Layer 5 of a small transformer language model trained on English Wikipedia (23 layers, counted from 0, width 64).
Take only the direct path to the model's output, skipping the later layers: a vector added to the residual stream pushes a token's score in proportion to its dot product with that token's output vector.

Output vectors of the tokens that the questions are about. A number n stands for n times 0.0062.
"DST": -26 66 391 296 -102 -216 32 -244 -4 94 -138 -193 -283 -192 4 -161 200 9 -41 29 45 48 -300 -2 136 -197 43 116 285 -193 317 463 475 100 190 -440 -169 280 -149 25 -141 -9 -45 -90 -30 270 -38 -134 -141 -254 211 -135 -149 -206 100 144 6 22 186 -394 150 -54 101 38
"As": 43 -23 -146 72 70 -132 -31 78 159 -39 30 -131 -76 -81 -10 -56 138 -6 -23 53 -50 78 50 -66 52 -123 120 111 0 51 -42 192 228 -36 170 -65 -111 150 -139 12 8 -58 -15 -19 -32 14 -40 -162 59 -37 -10 -70 -175 -117 56 17 -168 64 147 -255 182 17 -33 158
"ily": 126 -227 -53 131 175 -101 14 78 5 79 -44 -158 81 -95 48 56 -40 138 52 247 364 -107 -141 216 42 43 -216 99 125 -256 96 29 143 15 9 98 103 110 -352 327 -87 -105 112 -191 114 102 -38 -48 -128 -35 -166 39 -38 -65 136 -47 -246 -133 111 -207 66 -152 -210 -43
"ression": -14 88 -37 128 -42 33 -5 114 91 -60 -40 -121 -176 93 -14 29 212 113 14 112 -204 -248 -136 230 69 -120 -185 -122 -66 20 116 246 -68 -233 323 96 161 133 -287 53 -244 112 -73 -126 132 55 -32 -168 -104 -111 129 38 126 -8 75 -43 -154 109 55 -309 346 89 -278 87
" least": 33 3 34 237 105 -329 15 -131 203 243 24 -75 -44 -15 -23 139 344 90 -58 149 -353 -166 -95 -17 37 298 -130 2 184 -92 40 207 132 -164 115 7 -116 289 159 336 -24 -261 -168 -94 -161 28 80 -224 -201 -94 -52 137 -76 -102 -215 -54 -67 -109 130 -76 186 -148 -117 62
" Role": 8 1 274 58 13 -104 140 -64 145 406 -86 -86 -35 -98 8 18 189 140 -134 -117 -17 8 -164 99 60 69 168 76 106 -131 44 92 -48 53 212 -120 -52 -265 -299 24 -161 0 -202 40 28 138 -35 -176 -122 -215 -40 -84 4 -99 -55 103 -290 -32 262 -51 301 57 26 11
" were": -66 -117 -154 85 57 -288 38 141 154 -43 5 1 68 -277 -128 128 194 -12 33 91 84 -126 -196 -128 0 -22 -285 30 147 32 47 216 131 47 3 84 -53 -70 -55 185 35 -79 32 136 67 66 45 -63 101 194 36 -76 -30 -138 -63 47 -239 73 65 -219 -106 50 -25 109
" Nationality": 59 -50 50 32 -10 -125 -23 19 134 123 -212 -8 -57 -165 -162 167 164 288 -308 57 56 130 103 131 75 63 41 88 166 -114 -13 299 -37 -76 -58 -90 -47 -109 -183 217 -264 -113 -60 147 43 -54 -92 -133 -207 -255 187 -114 -83 86 -15 -111 -212 37 111 -121 287 102 94 124
"mont": -111 -129 187 102 -194 -215 196 235 71 146 35 -307 -119 -88 -2 36 103 -88 11 25 141 -46 17 48 46 134 -106 135 86 -68 105 59 164 -271 34 -216 44 139 2 66 -153 -174 260 -153 104 126 -85 -33 -125 -2 -266 -94 121 61 -150 -2 -138 -75 179 -103 289 -17 -38 57
"year": -93 -131 -58 140 -125 -197 269 98 -14 89 -48 -235 -52 -98 -195 4 27 94 -123 216 221 -26 -54 195 28 214 -70 138 145 73 123 389 40 -305 377 -157 -67 1 -323 -44 -14 50 -27 -61 -59 253 -78 3 -130 10 -269 -152 -137 -174 150 -82 88 65 18 -145 149 159 -22 -62
"ey": 52 11 -148 107 -23 -71 -160 88 64 -32 -17 -257 -50 -15 71 271 138 40 -12 56 111 -73 132 155 25 -16 -100 51 6 64 95 -35 124 -159 -45 14 -3 -3 -331 -45 132 3 -75 -175 301 161 -60 94 3 44 -197 -55 -91 -96 -85 -44 -191 81 190 -74 146 -57 -105 67
"izer": 174 109 171 189 55 -336 -88 297 -27 147 -50 -44 -52 -168 40 206 12 -125 -254 -16 335 -36 -14 60 20 -101 -194 98 81 -192 8 290 47 -241 -83 5 31 -21 -233 -19 17 -170 23 138 198 236 -58 57 -96 14 81 -300 197 -144 13 -84 -78 -114 -38 -90 348 -38 -122 -76
"ience": 56 48 23 228 93 12 269 208 -191 185 -262 -364 -75 -15 155 74 225 66 54 27 149 -176 -238 165 37 -40 -174 213 36 -191 125 303 -15 -113 140 -164 55 17 -298 153 -191 -79 0 73 -5 190 -27 -179 -254 -279 77 -100 87 13 -6 -27 -217 21 136 -143 76 50 -122 102
" career": 119 -154 76 112 -136 34 125 -143 12 68 -131 47 -230 -166 -90 25 -86 -56 -190 181 216 -160 112 142 44 5 -14 36 124 -39 78 29 -19 12 298 -151 28 -5 -221 48 -73 -105 -35 178 281 77 30 -107 -91 -126 -179 -77 -87 -93 82 -104 -102 149 53 -114 303 198 -80 42

Output weights of attention head 0. The head adds the sum of these rows, row i times number i of z. A number n stands for n times 0.0011.
o0: -40 -151 -89 -60 21 -218 38 -18 206 -67 66 126 161 -264 -47 -86 137 246 -343 -80 -25 28 -5 -44 -14 298 -223 -186 200 -64 -53 304 50 187 38 43 -9 22 -2 -87 10 -2 34 6 147 14 -113 6 -70 111 -264 -61 35 114 -92 -45 13 -225 117 345 14 16 -9 -75
o1: 170 112 90 248 168 -123 -36 270 -212 203 17 -11 -187 224 38 -55 -148 -102 17 194 17 129 114 -114 110 -3 -115 173 -91 -201 244 100 22 -342 81 343 -267 231 -276 -40 175 -193 -158 53 -281 86 232 68 -94 -203 115 -74 -63 -102 166 -149 8 -120 228 -68 126 -136 -95 -456
o2: 15 -247 -178 -89 69 -277 65 -159 167 97 41 -59 13 -39 -8 -199 -1 172 -276 57 32 -68 31 -91 -122 -180 -174 -21 67 127 -285 175 -17 -53 -45 35 5 156 15 -115 237 3 36 374 245 174 -34 57 -141 116 -1 -1 9 -41 -18 22 65 108 26 -17 31 114 28 -69
o3: -48 136 77 41 -101 -87 56 14 -2 -18 113 -106 78 -40 20 -30 -8 -282 -80 -46 134 -7 170 -29 33 41 -73 135 -6 -10 64 32 -174 81 -153 39 198 -27 13 -65 42 -114 27 144 56 3 8 -73 246 67 -7 -42 -138 77 -133 -113 7 -198 99 29 -18 81 -144 -3
o4: -30 81 -8 -27 -133 127 -67 -125 -46 17 -10 133 114 49 -184 45 -78 -46 116 -31 78 15 -168 14 85 160 7 -7 123 -44 97 -80 411 -172 -1 85 -2 33 -41 -13 -79 -118 -66 -194 14 43 154 163 -80 -74 62 -15 160 -82 33 -109 13 -9 -196 -128 -59 64 11 34
o5: -84 -25 34 127 104 73 157 54 92 191 -180 153 -62 -21 -153 -38 -189 127 204 -10 -57 76 -80 -129 -90 242 -65 14 0 136 10 -90 160 -126 -75 -81 -351 155 55 -55 -171 -25 -8 -28 -58 278 -133 15 107 -135 162 -201 40 -208 121 54 123 -121 45 -89 -176 80 132 -22
o6: 163 2 -154 -169 -84 -30 -85 -153 -69 -104 76 22 36 -21 73 85 137 66 -8 59 -135 -110 -44 82 -4 -243 -60 -39 118 -99 148 -33 241 69 36 -161 172 -189 96 61 -45 10 21 69 235 -251 -124 -19 63 76 -18 120 -38 62 -36 50 -192 96 -132 -169 187 104 -26 294
o7: -49 -1 90 -47 -45 -79 111 -21 89 -178 -101 -40 139 -133 -7 74 198 3 -104 0 -23 150 -101 -15 114 165 90 158 17 70 25 32 149 59 -99 -6 36 -183 62 20 -21 -142 30 -57 51 -116 -222 -274 37 -66 -20 -44 29 17 -3 178 93 -152 -69 256 -11 36 -57 -71
o8: -76 -27 60 111 107 18 28 2 -112 220 55 25 -34 196 -12 -103 -127 111 -59 225 75 -70 94 -9 134 84 27 79 -4 -47 -30 -63 154 -142 140 86 36 95 -131 -192 92 -157 -155 -125 69 -14 58 17 -21 -126 21 42 -48 -132 7 -184 -10 3 73 -189 -128 -125 57 17
o9: 38 -70 -273 -43 145 50 -11 -12 20 60 -61 -13 -112 207 -178 151 -239 -178 202 26 148 59 14 124 14 -129 204 -79 -12 9 105 -110 44 -93 35 -64 -44 342 -75 45 69 -42 84 -206 -102 25 -39 244 151 -34 -93 -42 -13 107 147 -117 -11 -41 138 -215 -29 -66 -56 -89
o10: 227 6 -51 137 84 62 34 -8 127 -51 -13 -88 -24 129 -73 -45 -147 104 202 -82 -84 51 87 25 -9 -114 -5 -27 -75 -8 138 -95 -18 -159 236 34 -123 86 -167 -135 76 -10 -135 -38 -131 101 74 73 -24 -60 169 27 1 -64 3 -3 -66 94 -51 -170 96 -43 -88 44
o11: 21 -199 -75 105 -100 -92 70 192 228 86 -100 -60 -171 42 -12 -101 -82 81 -222 203 -98 -123 61 -2 -70 131 -224 28 39 -54 68 25 252 -198 31 -147 -38 68 -191 98 89 -156 -27 117 8 -63 53 233 -118 11 36 -40 87 -118 -42 57 7 45 166 -41 72 -57 31 159
o12: 146 -135 -6 -41 -11 -61 -18 -37 -59 -43 -12 64 -100 148 7 52 94 254 -129 -73 -62 48 -59 6 113 -104 -7 -278 57 -75 -146 117 -187 73 43 128 144 161 -188 180 134 -11 -99 55 -30 4 -60 288 -193 -212 -93 103 -56 68 58 -66 -8 -35 -95 210 134 1 17 -96
o13: -47 -62 77 -18 74 -82 39 -60 -12 -109 -2 7 -27 49 -51 3 154 -31 106 -41 -76 -106 -56 -45 32 78 79 15 5 38 -33 119 42 132 -123 -131 34 -155 -67 -82 -124 -66 103 36 71 103 -128 83 27 64 61 84 -17 65 -18 124 -23 -65 117 -117 -6 109 -133 -2
o14: -58 125 271 145 -30 55 -170 21 -114 132 193 31 -91 -36 -44 -76 -112 12 74 64 -151 -127 64 54 52 125 -99 92 -151 -123 42 14 57 122 -68 101 -96 135 -101 -61 -222 5 -53 -16 -153 100 12 -182 -149 -72 191 -93 -233 114 87 131 157 -45 183 -82 -65 80 77 -33
o15: -137 15 24 -48 43 158 58 52 31 -74 83 -107 29 -76 -78 19 -33 -16 61 -57 -8 -142 21 141 -83 23 23 69 110 166 -122 -144 -168 -35 -116 -202 20 23 -56 -16 -49 10 52 -114 136 -56 -86 32 10 0 -44 -32 -43 87 -24 194 33 186 13 -97 200 93 -121 137
o16: -98 249 -59 159 -131 60 -21 304 22 138 24 165 -97 113 105 -93 73 -147 33 45 -181 154 130 -12 -38 6 -81 472 -40 119 -144 -158 -285 23 -132 -34 -168 -203 66 158 11 -9 -22 -80 -11 -68 -122 -97 117 -77 65 32 -130 103 31 155 -119 -108 49 -57 -268 4 73 93
o17: 40 78 16 -95 16 127 -52 -83 -17 88 -118 99 122 74 46 -104 71 31 -72 60 36 -5 7 82 9 63 261 155 -43 53 98 -46 194 -95 90 124 -38 -103 108 -62 38 -100 73 51 -143 -64 -95 -46 -232 -191 -12 27 2 -121 61 -52 39 -101 -190 153 -18 -29 -14 -294
o18: -128 -109 68 75 -5 -173 63 -5 -31 89 90 -14 -51 41 -41 -52 233 73 -198 4 42 -38 -279 101 -27 192 125 125 8 -123 -117 -39 -94 -18 35 113 207 -89 146 75 77 -88 -41 -45 -156 210 -102 -24 -127 153 -304 181 159 -29 -7 -9 165 -15 44 259 -20 -202 -25 -293
o19: 75 93 -9 -54 -117 -125 55 -125 48 -13 -60 166 182 -101 65 17 -158 86 -151 -212 49 25 -29 -212 65 291 49 -121 -15 -11 -24 201 86 25 102 -25 -63 119 28 -105 -42 88 63 -121 52 74 -273 9 140 -149 -114 1 -23 85 -23 24 62 -112 -52 413 -171 -87 -77 121
o20: -68 -110 -54 252 -161 160 -79 51 -236 211 47 230 -82 -1 5 -111 39 243 -201 -44 24 105 -19 -39 11 250 -124 62 -41 -70 -103 96 -104 -96 34 9 1 -134 -8 195 -219 180 -2 -52 -99 3 -145 -198 -146 -70 41 -59 52 -8 1 -26 30 -14 -113 353 -17 25 195 152
o21: -90 68 12 -14 49 -59 -104 -24 -19 95 118 -34 -8 56 103 6 -59 -76 -4 124 -155 54 -29 34 -27 -122 7 -150 -100 -76 75 51 110 -109 -61 64 116 -27 52 84 -149 -1 -88 -65 23 3 167 -24 14 7 151 133 11 1 -62 16 -50 -4 85 -215 83 -48 -91 115
o22: -57 -26 -29 102 196 -88 119 37 250 -51 114 -93 51 32 -76 -198 -125 59 173 38 -73 2 -29 234 -35 -91 38 -77 -80 -39 -2 -26 109 -36 119 86 5 160 -95 -192 48 -82 20 -37 -92 189 12 -100 37 -55 -314 -109 13 -92 19 -108 39 192 344 -166 -33 65 -36 -164
o23: -46 214 156 184 -39 94 -262 -140 -224 -64 184 220 90 -177 29 -147 4 16 221 -111 36 -116 43 17 -69 -105 141 4 110 62 -72 80 -296 186 101 -108 223 -120 247 -135 -110 182 -145 184 44 55 -388 -369 15 -17 140 74 -245 86 51 -69 186 58 -234 -316 -105 56 95 315
o24: 31 -111 -223 61 180 -113 -112 -7 25 11 54 -31 23 -43 95 81 -116 -37 16 -72 77 59 203 -94 130 -33 -93 94 -53 25 48 -46 -220 150 -20 16 -16 256 -173 -113 52 -121 1 74 -83 116 -112 139 217 -58 63 -68 -288 -27 31 38 99 -121 73 -2 2 44 -12 59
o25: 147 -19 3 -122 -2 35 28 -63 -86 -27 -46 104 174 34 -8 43 -157 160 1 33 42 -73 124 -92 39 -7 93 125 -111 -77 122 -70 69 113 74 -115 -70 249 88 -286 -233 17 14 22 20 133 -7 -183 24 -50 212 -33 -228 -77 -66 23 -97 5 31 -148 52 23 -48 123
o26: 112 -62 -151 177 30 58 19 58 -148 12 11 109 -133 158 20 40 -355 -10 82 121 104 140 141 -2 32 -168 -186 -124 169 35 102 276 -109 -3 155 -47 160 184 -303 -68 -139 -142 -276 223 -24 -41 -208 259 -103 -38 374 -144 -21 -87 25 -133 -54 65 -128 -144 -57 -12 87 92
o27: 67 -146 -2 156 -27 275 -12 121 19 -132 55 2 -56 131 -32 -4 -12 33 -83 -122 -182 149 44 -12 35 7 -209 -225 121 67 8 -20 -48 -39 62 -84 7 -86 -281 261 18 110 -46 -45 46 44 10 34 -52 -45 -145 -181 75 88 63 61 -70 132 -74 211 30 45 13 -107
o28: -26 7 30 -35 -159 104 153 69 179 38 -163 -93 186 -206 6 140 74 -152 -42 -171 -65 137 -51 -8 -116 31 47 -54 -166 42 -1 146 53 167 25 130 -106 -361 -130 -17 -239 74 2 100 44 -100 107 -176 -80 -99 184 -93 60 89 -138 79 -85 -150 110 163 179 50 16 240
o29: -110 -93 -125 126 -111 -112 41 304 174 -57 16 170 -52 -55 -137 -5 92 -49 53 -116 -150 82 94 -29 -74 47 90 18 -171 -18 -70 -73 -20 78 -74 -102 -100 66 110 124 71 27 53 -68 -63 -161 -76 -1 135 98 -160 -155 -17 189 -23 54 -23 130 259 -122 -85 -44 133 122
o30: 60 -87 25 113 56 -32 21 63 37 1 -12 -81 -90 55 -45 138 -70 0 -27 119 -18 -129 114 74 -75 22 -50 -222 -111 -106 -41 -68 76 55 13 -34 7 301 -58 -27 2 -123 -105 -63 -131 27 153 70 115 64 -93 59 -193 9 32 -44 -93 -113 323 -50 155 99 -20 -22
o31: -84 -100 84 223 40 -125 -202 -138 -55 65 178 198 129 -1 151 -130 104 -211 47 165 10 -234 -143 -70 68 320 2 118 41 -28 12 -126 102 170 -139 -67 -108 -65 255 -39 16 -42 34 -4 -118 67 -395 -111 -97 10 -27 -10 -113 106 -9 139 28 -183 234 38 -206 51 31 174

Each question shows a token from some text and the vector z that the head gathered there. A number n stands for n times 0.0052.

"el": 63 -113 69 133 122 -42 -289 -251 57 252 -71 41 -181 -16 -33 0 67 70 115 79 -49 17 196 69 14 -210 29 5 -69 256 82 308
Pushed up most: "mont"

" stock": -137 133 113 17 115 74 -243 -292 61 186 57 42 -132 -23 74 26 -106 -57 81 -101 -15 84 176 -4 72 -79 45 26 -95 150 89 51
Which two tokens does it push up most, strongest first? "year", "ily"

"en": -103 -150 31 75 117 -10 -131 -236 43 312 18 -39 -225 28 -18 87 64 -5 -25 -87 -166 49 153 81 117 1 17 -21 -10 208 61 56
Which two tokens does it push up most, strongest first? "As", "ey"

" cr": -159 125 6 -3 8 10 -126 -79 11 56 -1 -41 -58 1 39 -74 -14 95 11 -7 66 115 6 15 37 50 40 48 50 -38 40 73
Pushed down most: " were"

" office": -89 44 5 7 -61 43 -30 -10 -47 -94 -40 -22 -5 0 61 -24 -14 108 -64 -10 139 31 -90 36 -27 99 11 -14 159 -72 3 8
Pushed up most: " Nationality"

".": -109 35 128 93 -33 110 -262 -178 43 138 -59 168 -128 57 -14 30 -47 -195 153 -79 -9 167 75 -78 49 -98 -11 -2 -156 175 116 222
Pushed up most: "mont"

" 1930": -134 -45 100 -44 26 103 -64 -132 -6 7 -6 131 -21 -19 -25 -46 -91 80 -107 -65 17 -23 -43 -8 88 85 181 30 -70 -60 70 46
Pushed down most: " Role"

" in": -39 89 21 100 -26 52 -220 -116 57 0 -44 66 48 41 8 -46 -14 42 79 -23 61 92 97 -2 45 -80 -3 3 20 13 127 82
Which two tokens does it push up most, strongest first? " least", "year"

" In": -70 73 32 27 29 123 -169 -99 123 49 8 80 31 -34 -42 -7 -48 104 -11 -23 21 31 87 -79 35 -5 -1 40 -66 -33 132 54
Which three tokens does it push up most, strongest first? "year", "ily", " least"

"rated": -89 45 25 25 -38 18 -113 -81 -31 -32 -45 23 -38 21 24 -39 -26 55 -6 -33 80 75 -31 -2 1 41 11 -2 44 -15 -3 48
Pushed up most: "ience"

")": -1 -249 210 161 152 73 -103 -213 12 119 -15 7 -237 59 25 54 -60 -12 29 -16 -174 88 231 177 161 -132 67 85 18 84 13 161
Pushed up most: " were"

" Bank": -144 -105 87 174 127 -78 -140 -301 26 344 30 -53 -249 -34 -34 53 -3 -16 42 -71 -196 56 190 124 161 -36 93 -170 -31 236 95 112
Pushed up most: "As"

"'": -167 -16 132 110 99 1 -285 -232 -14 132 65 100 -231 -25 -36 -31 -59 -109 54 -85 -88 168 55 32 86 35 89 -107 -33 144 75 178
Pushed down most: " Nationality"

"uch": 133 -179 100 181 115 -17 -306 -284 42 260 -105 51 -156 -50 -112 -14 39 17 126 99 -48 -28 222 -8 74 -244 7 19 -109 248 109 239
Which two tokens does it push up most, strongest first? "mont", "year"

" un": -165 131 -14 -24 2 68 -141 -90 50 87 39 -42 -69 -25 37 -26 -2 102 -34 -58 8 46 1 -35 10 81 19 -62 21 0 58 -13
Pushed up most: "DST"

" went": -242 25 -85 46 2 -126 -6 -72 -62 76 35 -64 -15 75 29 22 -80 23 25 -153 -46 97 -95 -58 40 65 -5 -34 103 -16 52 -59
Pushed down most: "year"

" and": -158 -14 51 133 26 25 -110 -194 78 291 64 123 -260 130 27 -149 -170 -38 129 -118 -163 98 220 -131 209 -86 214 20 -21 42 214 193
Pushed up most: "ily"

" several": -121 42 16 61 7 16 -139 -197 124 112 -10 154 -13 112 27 -129 -264 -23 -7 -145 -5 110 121 -81 112 -34 249 73 -39 -83 163 -31
Pushed down most: " Role"

" bank": -104 3 74 97 82 -20 -131 -172 19 159 -27 -75 -147 -24 43 -11 -76 -6 35 -26 -37 90 146 57 69 -39 37 -20 25 103 21 22
Pushed up most: "As"

"do": -103 -206 83 230 98 23 -160 -271 39 262 -62 -6 -166 34 -103 28 100 -184 99 103 -76 89 135 74 178 -175 112 7 -16 237 69 184
Pushed up most: " were"

" house": -140 52 21 90 -11 91 -150 -147 76 58 -17 41 -104 84 69 -40 -85 -39 -11 -95 19 152 36 18 42 11 58 -29 24 -22 119 72
Pushed down most: " Nationality"

" it": -86 69 60 28 -46 18 -118 -88 -27 -32 -38 50 -33 7 8 -51 -40 61 -29 -39 45 53 -30 -21 -1 44 27 -13 31 -20 16 36
Pushed up most: "izer"

"and": -143 49 -17 37 16 -1 -121 -118 3 80 1 -26 -93 38 42 -5 -34 12 -60 -69 13 141 6 -22 9 55 54 32 69 30 -4 -33
Pushed up most: "ression"